Layer 4 of a small transformer language model trained on English Wikipedia (8 layers, counted from 0, width 128).
A neuron's activation on a vector x is SiLU(gate . x) times (in . x), where the dot is the dot product.
The model reads these tokens: "raft" "." "\n" "\n" "W" "ar" " correspond" "ent" " William" " H" "." " St" "on" "eman" " wrote" " of"

The vector x that enters this layer's MLP at each token. A number n stands for (n - 500) times 0.0058.
0 "raft": 575,603,531,360,428,650,360,638,487,979,412,615,632,554,497,457,601,364,621,710,591,492,345,556,399,452,526,552,592,386,522,499,539,451,511,373,468,373,740,479,325,630,511,366,481,399,505,494,485,499,568,615,666,480,559,569,468,590,377,501,692,363,224,646,462,333,498,648,425,632,629,486,435,378,321,429,571,483,673,489,561,531,466,351,337,525,523,453,558,607,721,642,466,627,504,678,524,396,540,688,585,406,608,437,483,52,496,581,320,507,556,411,415,439,571,449,496,586,678,524,512,394,626,482,798,369,686,391
1 ".": 694,607,541,450,531,577,427,537,477,838,284,589,604,639,405,444,563,324,438,593,607,278,353,504,489,582,513,431,493,329,497,379,451,427,513,426,516,449,894,468,266,567,476,460,551,373,595,563,536,498,552,592,571,581,592,506,498,589,491,594,703,533,324,642,553,422,484,607,419,688,754,574,233,464,366,483,617,505,654,397,514,593,557,300,367,478,438,486,538,720,592,533,282,677,514,743,536,300,548,675,521,560,673,468,503,405,730,557,369,404,573,522,196,495,549,432,521,490,755,602,546,359,450,517,751,479,719,347
2 "\n": 598,641,343,328,485,602,368,534,395,852,288,524,739,691,410,365,451,522,480,597,619,487,264,583,444,593,390,438,513,501,503,481,597,476,550,356,499,489,783,546,129,568,483,456,617,374,616,364,466,542,524,549,494,536,499,562,430,623,556,579,602,362,321,657,531,510,333,663,504,643,560,545,306,540,263,366,568,628,707,441,629,582,569,308,362,505,553,361,519,752,512,630,335,819,664,673,333,257,514,532,496,482,549,569,512,503,688,456,407,387,379,535,376,447,518,436,504,423,704,615,520,362,492,534,646,411,618,291
3 "\n": 711,616,404,417,490,602,304,593,410,831,226,499,781,717,386,490,518,508,323,603,517,516,277,581,437,623,472,555,596,506,621,488,630,361,485,419,490,346,824,476,305,636,538,538,564,347,545,451,466,419,587,603,508,471,474,619,349,721,460,551,625,392,241,590,479,387,437,610,471,648,444,480,231,524,309,427,519,566,685,399,566,537,555,267,340,571,476,376,501,651,452,602,466,848,655,654,384,239,449,572,521,495,481,470,511,509,676,539,281,411,449,407,358,478,528,400,497,486,757,555,493,375,480,481,622,414,634,302
4 "W": 776,648,495,390,531,510,323,366,415,665,321,479,562,668,514,464,556,539,376,585,559,550,467,429,360,570,307,762,520,528,725,416,604,423,344,520,601,446,656,396,355,617,443,360,483,447,359,515,444,711,511,580,386,600,491,633,379,578,449,385,522,329,300,593,517,541,595,531,469,640,599,617,439,546,602,493,583,419,738,546,647,724,534,399,321,607,539,398,609,497,541,710,426,683,386,640,415,266,563,664,359,548,654,462,309,436,531,547,625,681,402,180,508,486,373,507,567,509,399,120,499,397,634,288,677,158,467,405
5 "ar": 554,427,527,455,336,786,463,428,491,651,305,454,535,340,584,381,591,276,349,625,201,577,456,568,293,626,393,589,606,561,610,622,691,322,422,594,555,430,580,319,411,758,505,315,418,455,573,564,632,875,478,456,431,637,604,449,484,675,525,406,485,446,399,609,486,647,684,751,624,558,630,503,398,633,482,556,596,351,440,677,493,592,557,530,586,401,576,527,448,542,377,847,508,519,714,592,526,556,499,590,503,422,488,516,489,164,254,468,510,513,405,593,481,687,64,542,502,426,487,265,503,621,496,442,458,302,408,382
6 " correspond": 546,603,565,446,293,814,398,497,858,679,318,745,512,291,593,599,871,606,555,578,743,473,516,609,447,711,490,542,556,588,600,377,590,482,561,445,419,315,670,343,412,548,711,422,671,565,286,532,525,525,479,588,436,347,476,573,688,429,378,494,575,334,303,630,473,600,591,436,502,624,657,630,618,423,391,554,462,553,689,433,519,423,664,403,398,338,584,736,449,606,611,644,551,594,741,495,411,606,251,820,465,613,380,649,545,614,493,507,716,579,421,543,521,535,325,494,514,455,596,297,508,573,526,408,588,304,387,616
7 "ent": 585,480,364,454,539,531,263,388,415,664,358,556,572,478,559,302,640,475,493,554,552,535,421,596,302,628,424,436,557,509,436,506,557,455,615,442,332,278,598,418,267,681,778,310,635,676,204,559,512,674,470,595,427,393,586,501,415,620,242,691,443,553,460,613,427,433,498,369,633,533,451,451,780,475,298,317,415,560,436,475,426,328,592,249,259,505,667,455,332,552,747,530,609,646,678,589,534,510,330,628,604,608,568,713,307,210,501,474,411,579,547,492,521,632,499,478,589,550,486,569,611,512,444,315,752,322,643,448
8 " William": 512,652,441,392,323,704,581,458,392,643,394,635,612,423,563,507,509,678,612,580,411,668,596,597,456,739,504,519,461,565,759,569,745,261,555,490,474,252,508,378,319,541,428,360,428,450,446,624,483,551,390,511,442,587,520,468,542,573,456,818,609,311,447,486,366,421,240,442,510,551,629,373,516,344,542,406,727,441,572,651,513,611,403,311,277,670,703,399,596,482,630,605,447,578,445,631,365,423,411,827,504,622,687,484,443,259,206,756,502,624,629,633,298,518,469,506,711,518,724,522,507,566,580,373,833,407,543,423
9 " H": 662,607,548,353,415,592,528,386,500,746,226,597,526,539,387,534,510,617,504,618,532,660,539,536,367,643,550,601,595,347,864,564,645,192,402,553,425,558,459,381,416,595,377,257,567,418,535,460,403,527,285,591,387,503,613,465,543,567,409,511,577,502,460,679,542,487,514,528,456,653,640,558,516,544,598,470,559,466,707,496,596,675,439,279,479,524,680,327,520,517,363,524,378,486,347,679,555,295,418,810,478,564,545,388,224,455,55,492,572,618,651,493,603,409,327,456,486,407,572,149,596,316,447,330,668,275,401,444
10 ".": 556,724,281,312,235,659,444,363,573,524,309,465,510,528,542,523,553,428,633,663,540,659,501,467,442,578,624,246,448,489,909,496,709,339,430,522,509,434,549,543,339,610,401,418,520,460,602,500,586,517,374,524,379,662,561,387,485,591,481,546,592,250,409,508,649,588,526,558,368,564,688,385,411,500,598,544,666,616,500,684,472,636,464,548,507,453,748,466,518,477,333,497,498,498,417,752,629,215,338,703,307,738,767,388,673,259,361,602,575,541,615,636,370,477,355,677,679,495,764,355,658,540,453,552,599,333,374,322
11 " St": 581,572,434,229,357,738,363,441,482,743,344,582,668,555,450,397,562,576,617,451,513,609,518,452,297,494,639,531,651,479,795,504,492,179,509,423,626,611,526,416,523,628,455,160,692,449,398,468,502,465,388,469,251,543,561,455,522,494,363,602,636,414,581,436,573,553,741,697,376,707,645,634,438,709,556,453,479,512,603,586,263,489,574,282,364,432,734,407,607,517,424,550,488,386,558,622,381,484,409,652,498,661,532,410,362,459,311,616,608,563,469,607,616,406,408,605,509,582,433,133,400,656,609,394,679,193,586,430
12 "on": 360,414,551,285,344,650,301,225,579,533,309,692,724,376,478,279,464,538,488,644,412,810,426,623,411,624,498,534,575,383,801,548,614,457,379,576,567,579,465,432,360,466,592,321,485,501,318,602,489,670,442,733,394,607,585,490,628,628,475,656,542,161,411,615,487,694,656,573,516,546,703,375,647,589,534,612,599,367,469,579,475,544,542,321,582,290,665,426,517,527,404,542,592,468,602,586,378,440,317,665,407,503,534,593,589,129,125,445,452,650,460,683,540,654,345,401,601,542,554,373,339,366,556,382,594,408,564,527
13 "eman": 609,583,501,257,338,738,371,430,448,602,246,586,549,466,514,584,719,503,462,577,513,670,508,501,442,582,552,566,647,430,813,451,575,423,495,322,528,395,447,594,469,648,525,428,441,474,410,526,475,762,405,509,406,514,517,532,632,457,441,715,386,526,441,626,389,587,533,378,665,649,823,460,730,548,411,454,562,321,378,628,539,392,366,352,321,513,820,345,377,588,557,568,461,670,471,508,438,386,417,829,541,610,721,537,587,21,222,467,429,635,493,577,573,478,342,443,596,534,687,616,449,533,483,438,653,275,621,422
14 " wrote": 534,657,425,379,428,668,393,394,494,799,300,560,389,611,491,617,593,385,635,513,542,329,457,651,364,646,433,442,543,670,670,422,633,367,527,306,647,428,694,336,284,525,414,299,542,495,337,531,471,453,365,555,599,363,408,480,627,576,486,545,525,482,396,721,595,349,612,460,550,598,662,457,599,412,619,187,686,403,789,495,279,562,592,452,24,493,650,447,448,654,534,514,456,582,622,425,584,483,354,849,709,622,651,721,527,446,551,623,462,592,295,576,568,474,617,406,481,530,659,539,602,697,396,448,623,384,462,570
15 " of": 541,509,463,233,489,440,532,351,482,913,419,562,561,731,447,291,517,516,426,436,413,631,403,599,479,626,471,447,537,603,694,449,620,356,377,398,544,456,833,367,393,594,541,493,604,528,526,583,696,413,337,564,788,454,546,494,348,532,366,709,664,403,401,710,476,475,487,573,654,520,587,509,369,493,413,230,657,575,686,554,409,555,549,351,217,629,639,621,452,470,533,665,467,700,505,537,453,434,406,678,586,658,727,581,582,436,499,552,506,621,586,249,464,687,367,557,658,513,599,580,484,526,457,368,739,419,649,409

Each question shows the input weights of one neuron of the MLP. A number n stands for (n - 500) times 0.0014.

n266 gate: 517,334,690,543,602,508,453,747,412,547,372,613,495,463,427,568,376,486,525,406,500,657,253,562,471,636,542,585,377,454,555,475,419,548,481,526,543,537,505,547,440,497,607,442,427,435,652,542,505,524,535,505,565,500,599,408,575,524,500,357,466,544,424,503,447,529,597,513,469,549,478,332,490,417,484,425,431,452,418,545,505,336,486,682,423,567,526,369,536,556,527,365,588,520,367,516,541,553,777,394,574,441,385,403,547,402,348,259,382,379,473,418,531,497,583,587,428,525,531,422,524,596,425,599,606,366,437,430
n266 in: 644,543,402,505,466,519,469,440,547,574,706,524,487,452,458,397,508,541,424,511,355,453,713,443,492,569,415,637,568,475,466,424,627,556,389,429,425,480,602,417,427,454,453,637,494,441,405,466,396,526,310,455,425,531,240,384,452,516,470,489,658,508,489,514,479,663,503,616,644,432,586,603,492,478,563,417,495,634,404,463,538,620,707,608,619,519,429,661,393,418,454,305,421,448,497,382,370,444,462,555,327,446,591,581,414,556,510,536,536,543,497,643,461,513,380,399,672,494,568,550,578,604,464,357,448,585,525,595
Which token does this neuron like most? 5 "ar"

n237 gate: 320,471,404,587,446,507,465,615,473,512,631,538,449,493,534,589,439,264,552,391,444,676,242,487,601,610,604,604,620,607,510,541,655,562,507,616,431,682,460,697,596,477,426,420,599,661,437,326,599,413,601,313,714,411,555,566,376,584,375,620,555,588,583,351,500,556,487,642,684,624,792,517,378,476,450,546,507,493,365,543,367,547,507,414,429,698,433,266,480,438,547,612,528,467,589,289,440,438,444,623,480,309,533,391,449,393,549,470,473,398,616,354,576,406,535,366,639,297,401,696,428,339,531,591,581,440,251,473
n237 in: 443,577,584,418,661,540,593,491,695,632,494,398,437,477,700,466,535,788,309,593,571,471,542,379,491,432,403,539,434,509,626,490,413,604,430,473,442,477,512,306,376,485,380,376,587,429,569,391,617,515,365,491,447,429,416,540,399,461,335,355,703,541,503,417,503,601,410,473,538,356,352,553,551,421,645,515,628,734,383,414,687,434,307,519,619,420,786,623,503,415,631,472,529,446,652,365,488,467,506,500,519,438,515,608,563,564,503,638,377,654,553,445,473,535,533,329,465,655,676,646,592,491,532,446,490,330,620,436
Which token does this neuron like most? 15 " of"

n87 gate: 376,531,622,625,378,432,404,661,503,590,638,353,494,519,478,522,384,371,494,707,478,421,757,522,621,500,497,479,541,387,560,580,463,586,522,294,647,484,595,468,469,444,590,368,321,414,491,570,572,370,454,657,460,426,552,395,812,461,630,554,406,562,534,456,607,460,475,600,424,472,380,516,410,643,371,319,348,460,519,564,438,466,440,388,527,420,326,531,617,470,615,540,370,597,522,588,404,518,553,394,472,463,479,645,782,606,619,509,356,521,556,597,344,524,533,654,554,484,616,361,485,418,411,295,464,628,428,353
n87 in: 545,700,519,666,596,367,419,386,746,438,443,395,319,552,681,656,522,462,643,686,432,576,464,646,466,757,347,448,441,459,461,529,394,420,440,494,429,500,593,487,413,547,608,557,568,450,694,532,626,470,380,476,639,539,614,463,586,351,567,667,482,491,609,481,644,580,500,537,663,484,488,578,491,570,522,279,491,614,558,605,362,610,655,388,637,584,630,434,604,448,585,282,363,494,388,645,500,555,447,524,525,429,478,475,587,485,643,267,506,488,363,619,530,527,359,487,592,510,572,487,374,582,497,646,615,588,402,365
Its two highest activations, in order, are on tokens 1 ".", 2 "\n"

n6 gate: 668,490,585,558,516,675,548,575,341,456,326,557,399,643,571,376,520,403,364,415,383,327,459,725,503,422,510,593,546,586,531,296,428,406,300,570,406,520,259,554,327,461,573,338,432,738,441,490,478,379,422,586,575,534,531,624,481,510,440,423,490,512,497,370,568,342,598,657,503,493,607,585,329,664,430,578,619,513,302,532,516,298,407,588,667,350,348,374,450,410,628,657,445,593,526,460,375,439,464,353,341,429,445,419,560,500,551,295,440,578,641,696,503,658,553,599,550,565,443,537,471,652,500,533,348,368,337,291
n6 in: 490,578,611,500,442,384,745,533,385,589,659,335,742,398,500,551,641,552,592,456,444,677,500,308,475,497,469,540,522,366,427,523,506,453,461,512,594,474,582,513,472,541,375,525,294,774,519,418,494,331,353,423,541,686,450,509,469,389,409,401,457,410,712,516,329,762,516,537,575,430,494,380,503,374,683,525,581,340,335,640,548,484,555,506,512,440,616,446,590,547,287,358,550,674,513,759,601,438,446,478,442,575,506,472,445,324,694,385,586,563,503,463,548,602,585,425,435,576,579,481,528,458,507,596,507,605,333,585
Its two highest activations, in order, are on tokens 6 " correspond", 14 " wrote"

n271 gate: 630,455,393,433,572,631,511,506,634,362,447,506,425,563,640,540,526,626,584,500,580,447,500,483,511,221,384,489,471,590,447,572,557,477,518,382,474,491,434,674,483,448,692,573,557,448,520,559,442,433,463,679,632,396,470,561,418,548,423,601,618,437,471,479,758,511,589,545,435,497,597,422,637,429,556,460,514,403,353,668,598,491,576,558,531,575,453,407,456,398,506,532,590,474,598,401,500,486,627,463,491,451,349,336,464,289,526,762,515,543,393,604,374,429,378,563,403,554,406,562,454,389,467,632,399,244,617,577
n271 in: 509,667,524,387,679,452,528,318,590,419,386,497,578,557,494,589,838,471,485,446,491,579,378,617,374,617,646,651,500,596,483,548,454,449,685,581,534,414,454,556,448,620,519,533,556,509,595,393,492,438,551,475,423,556,488,440,673,430,567,388,436,457,474,318,636,596,506,489,565,326,523,534,406,603,584,528,508,480,371,571,471,488,596,601,677,614,525,480,672,576,708,563,467,616,592,613,411,539,474,492,424,540,384,529,525,393,568,404,561,543,434,475,634,680,442,405,523,390,646,609,452,666,515,506,342,587,526,373
Which token does this neuron like most? 13 "eman"

n262 gate: 500,436,409,503,563,539,406,691,483,616,547,398,459,544,588,426,497,384,595,469,263,599,503,531,519,530,545,428,626,641,514,630,616,489,517,506,649,506,429,439,509,509,420,696,406,514,597,477,481,558,382,420,489,521,435,733,553,489,494,497,475,578,360,462,564,239,591,517,725,578,616,503,657,422,546,525,330,441,512,590,440,529,367,486,419,579,365,612,471,441,634,574,512,474,608,437,480,645,620,403,638,427,612,480,429,631,482,629,615,281,506,467,424,478,623,544,477,491,516,503,376,618,389,387,726,428,581,529
n262 in: 590,569,394,568,427,535,446,508,616,431,542,489,630,488,479,766,346,542,555,654,401,631,473,616,692,467,529,549,438,414,452,633,273,506,575,443,405,546,326,320,491,523,494,554,370,651,397,615,607,480,592,665,430,548,531,529,610,463,482,708,486,674,529,572,293,514,626,520,446,527,393,664,415,539,559,540,684,381,421,549,515,497,539,529,520,587,698,411,571,549,653,596,427,521,576,468,447,377,477,563,571,552,434,308,483,397,556,432,420,659,468,494,486,422,410,418,252,482,522,566,639,506,554,426,481,420,467,581
Which token does this neuron like most? 8 " William"

n284 gate: 396,537,500,467,606,440,567,436,320,532,259,665,515,326,497,513,497,461,454,550,422,697,333,478,506,479,553,562,525,653,561,507,267,353,584,438,459,592,553,636,513,614,534,503,458,503,430,572,485,589,744,602,519,451,523,440,459,451,581,361,435,626,427,552,569,537,475,562,487,500,487,475,528,338,622,569,264,591,394,484,573,442,564,731,506,283,623,522,494,435,363,465,513,689,671,439,605,416,544,515,532,456,353,229,506,692,509,484,644,387,411,311,473,632,549,566,623,257,418,455,606,465,718,529,373,330,548,350
n284 in: 548,611,299,377,572,556,400,518,608,557,500,467,594,480,698,322,357,449,265,428,730,506,396,503,515,372,604,399,553,449,611,620,550,537,439,295,519,393,500,641,653,285,636,467,455,568,535,410,418,354,701,530,618,338,650,491,401,656,586,640,451,349,506,686,401,454,819,411,429,497,441,491,503,529,478,583,515,379,507,318,359,478,627,484,561,643,451,604,452,463,459,450,641,592,688,519,528,485,581,549,405,519,509,590,518,610,483,456,465,584,522,503,437,672,578,464,558,510,416,615,646,525,352,363,576,551,348,461
Which token does this neuron like most? 3 "\n"

n4 gate: 420,716,503,573,387,386,609,561,532,437,450,475,536,646,452,512,518,500,533,543,723,632,557,374,438,541,545,385,387,364,342,539,534,531,568,598,318,629,469,615,394,560,383,559,479,514,633,598,567,472,600,623,466,497,470,428,494,556,512,483,480,345,621,391,497,463,606,607,432,512,503,506,545,459,383,486,477,511,578,469,601,404,608,624,554,514,539,677,579,511,454,451,557,508,491,483,460,514,425,576,865,477,327,623,489,424,511,506,281,472,399,356,388,505,428,593,715,332,447,632,355,535,660,491,719,471,491,550
n4 in: 500,485,362,453,491,524,382,417,382,618,598,477,687,494,608,628,675,657,463,687,497,646,488,441,704,585,506,596,437,593,597,321,393,521,415,485,618,645,441,436,598,464,509,428,420,467,345,475,494,430,397,514,331,733,519,458,620,555,497,341,410,593,488,415,553,356,545,570,469,413,591,527,532,381,591,462,482,494,348,447,593,464,506,420,442,459,474,359,449,515,599,622,668,508,610,620,494,544,580,297,416,568,735,459,578,529,519,326,527,629,491,599,424,593,514,519,302,454,471,223,376,353,482,388,484,584,597,525
On which token does it fire most, and how strongly? 14 " wrote", at about 0.21

n219 gate: 598,351,554,529,574,396,563,396,528,433,536,491,476,673,436,475,459,368,522,549,803,547,465,414,461,714,440,675,330,484,447,529,515,509,396,488,555,516,678,519,377,718,470,584,570,509,565,589,503,542,466,581,546,650,500,441,485,473,497,335,575,410,509,582,543,406,392,503,361,587,399,574,658,305,616,479,427,454,526,451,364,363,440,488,512,552,473,746,484,542,577,392,497,435,611,450,587,431,617,443,563,384,323,386,345,322,590,671,628,360,408,373,479,766,467,420,305,417,476,550,350,319,465,337,591,550,447,446
n219 in: 579,592,550,591,593,705,390,537,556,471,334,541,381,587,547,688,487,339,379,503,535,477,540,458,630,564,386,459,402,484,550,423,400,468,616,535,727,463,706,480,561,597,388,497,417,413,416,623,656,661,452,711,539,310,672,429,401,648,616,563,437,381,526,480,436,513,652,677,510,422,596,328,610,533,490,583,611,365,341,554,633,261,454,445,367,400,378,477,286,532,520,442,361,438,597,670,296,367,672,393,405,561,369,320,528,538,627,471,474,298,442,586,472,534,575,547,391,382,401,437,388,608,383,638,418,497,408,470
On which token does it fire most, and how strongly? 1 ".", at about 2.4

n69 gate: 426,400,432,494,509,467,637,601,510,503,544,500,417,449,548,297,500,467,500,438,777,503,524,536,568,531,642,317,668,523,525,609,493,497,540,667,604,667,686,453,316,516,525,551,683,634,490,537,288,708,627,803,569,605,493,599,403,449,436,522,558,422,507,383,464,740,418,455,466,374,630,451,735,540,590,503,568,438,445,649,467,457,300,451,561,585,490,626,623,445,464,461,452,473,539,371,635,510,224,542,723,321,432,526,367,696,560,523,360,409,464,291,494,537,563,456,403,247,509,628,588,483,497,570,569,460,410,608
n69 in: 509,479,384,415,471,539,465,474,534,577,582,649,562,327,447,349,531,414,450,437,341,392,569,479,648,589,467,331,518,674,640,384,618,649,463,406,437,516,407,606,530,557,611,403,547,461,491,481,450,636,353,479,428,684,484,455,604,568,472,344,606,597,539,565,494,384,533,417,416,420,350,382,529,488,383,548,366,713,576,446,527,552,358,279,503,521,600,469,438,512,533,261,579,372,403,433,567,681,452,291,607,440,572,488,468,657,336,589,396,596,663,616,422,457,657,465,593,550,654,546,632,580,615,306,414,485,482,409
Its three highest activations, in order, are on tokens 7 "ent", 4 "W", 5 "ar"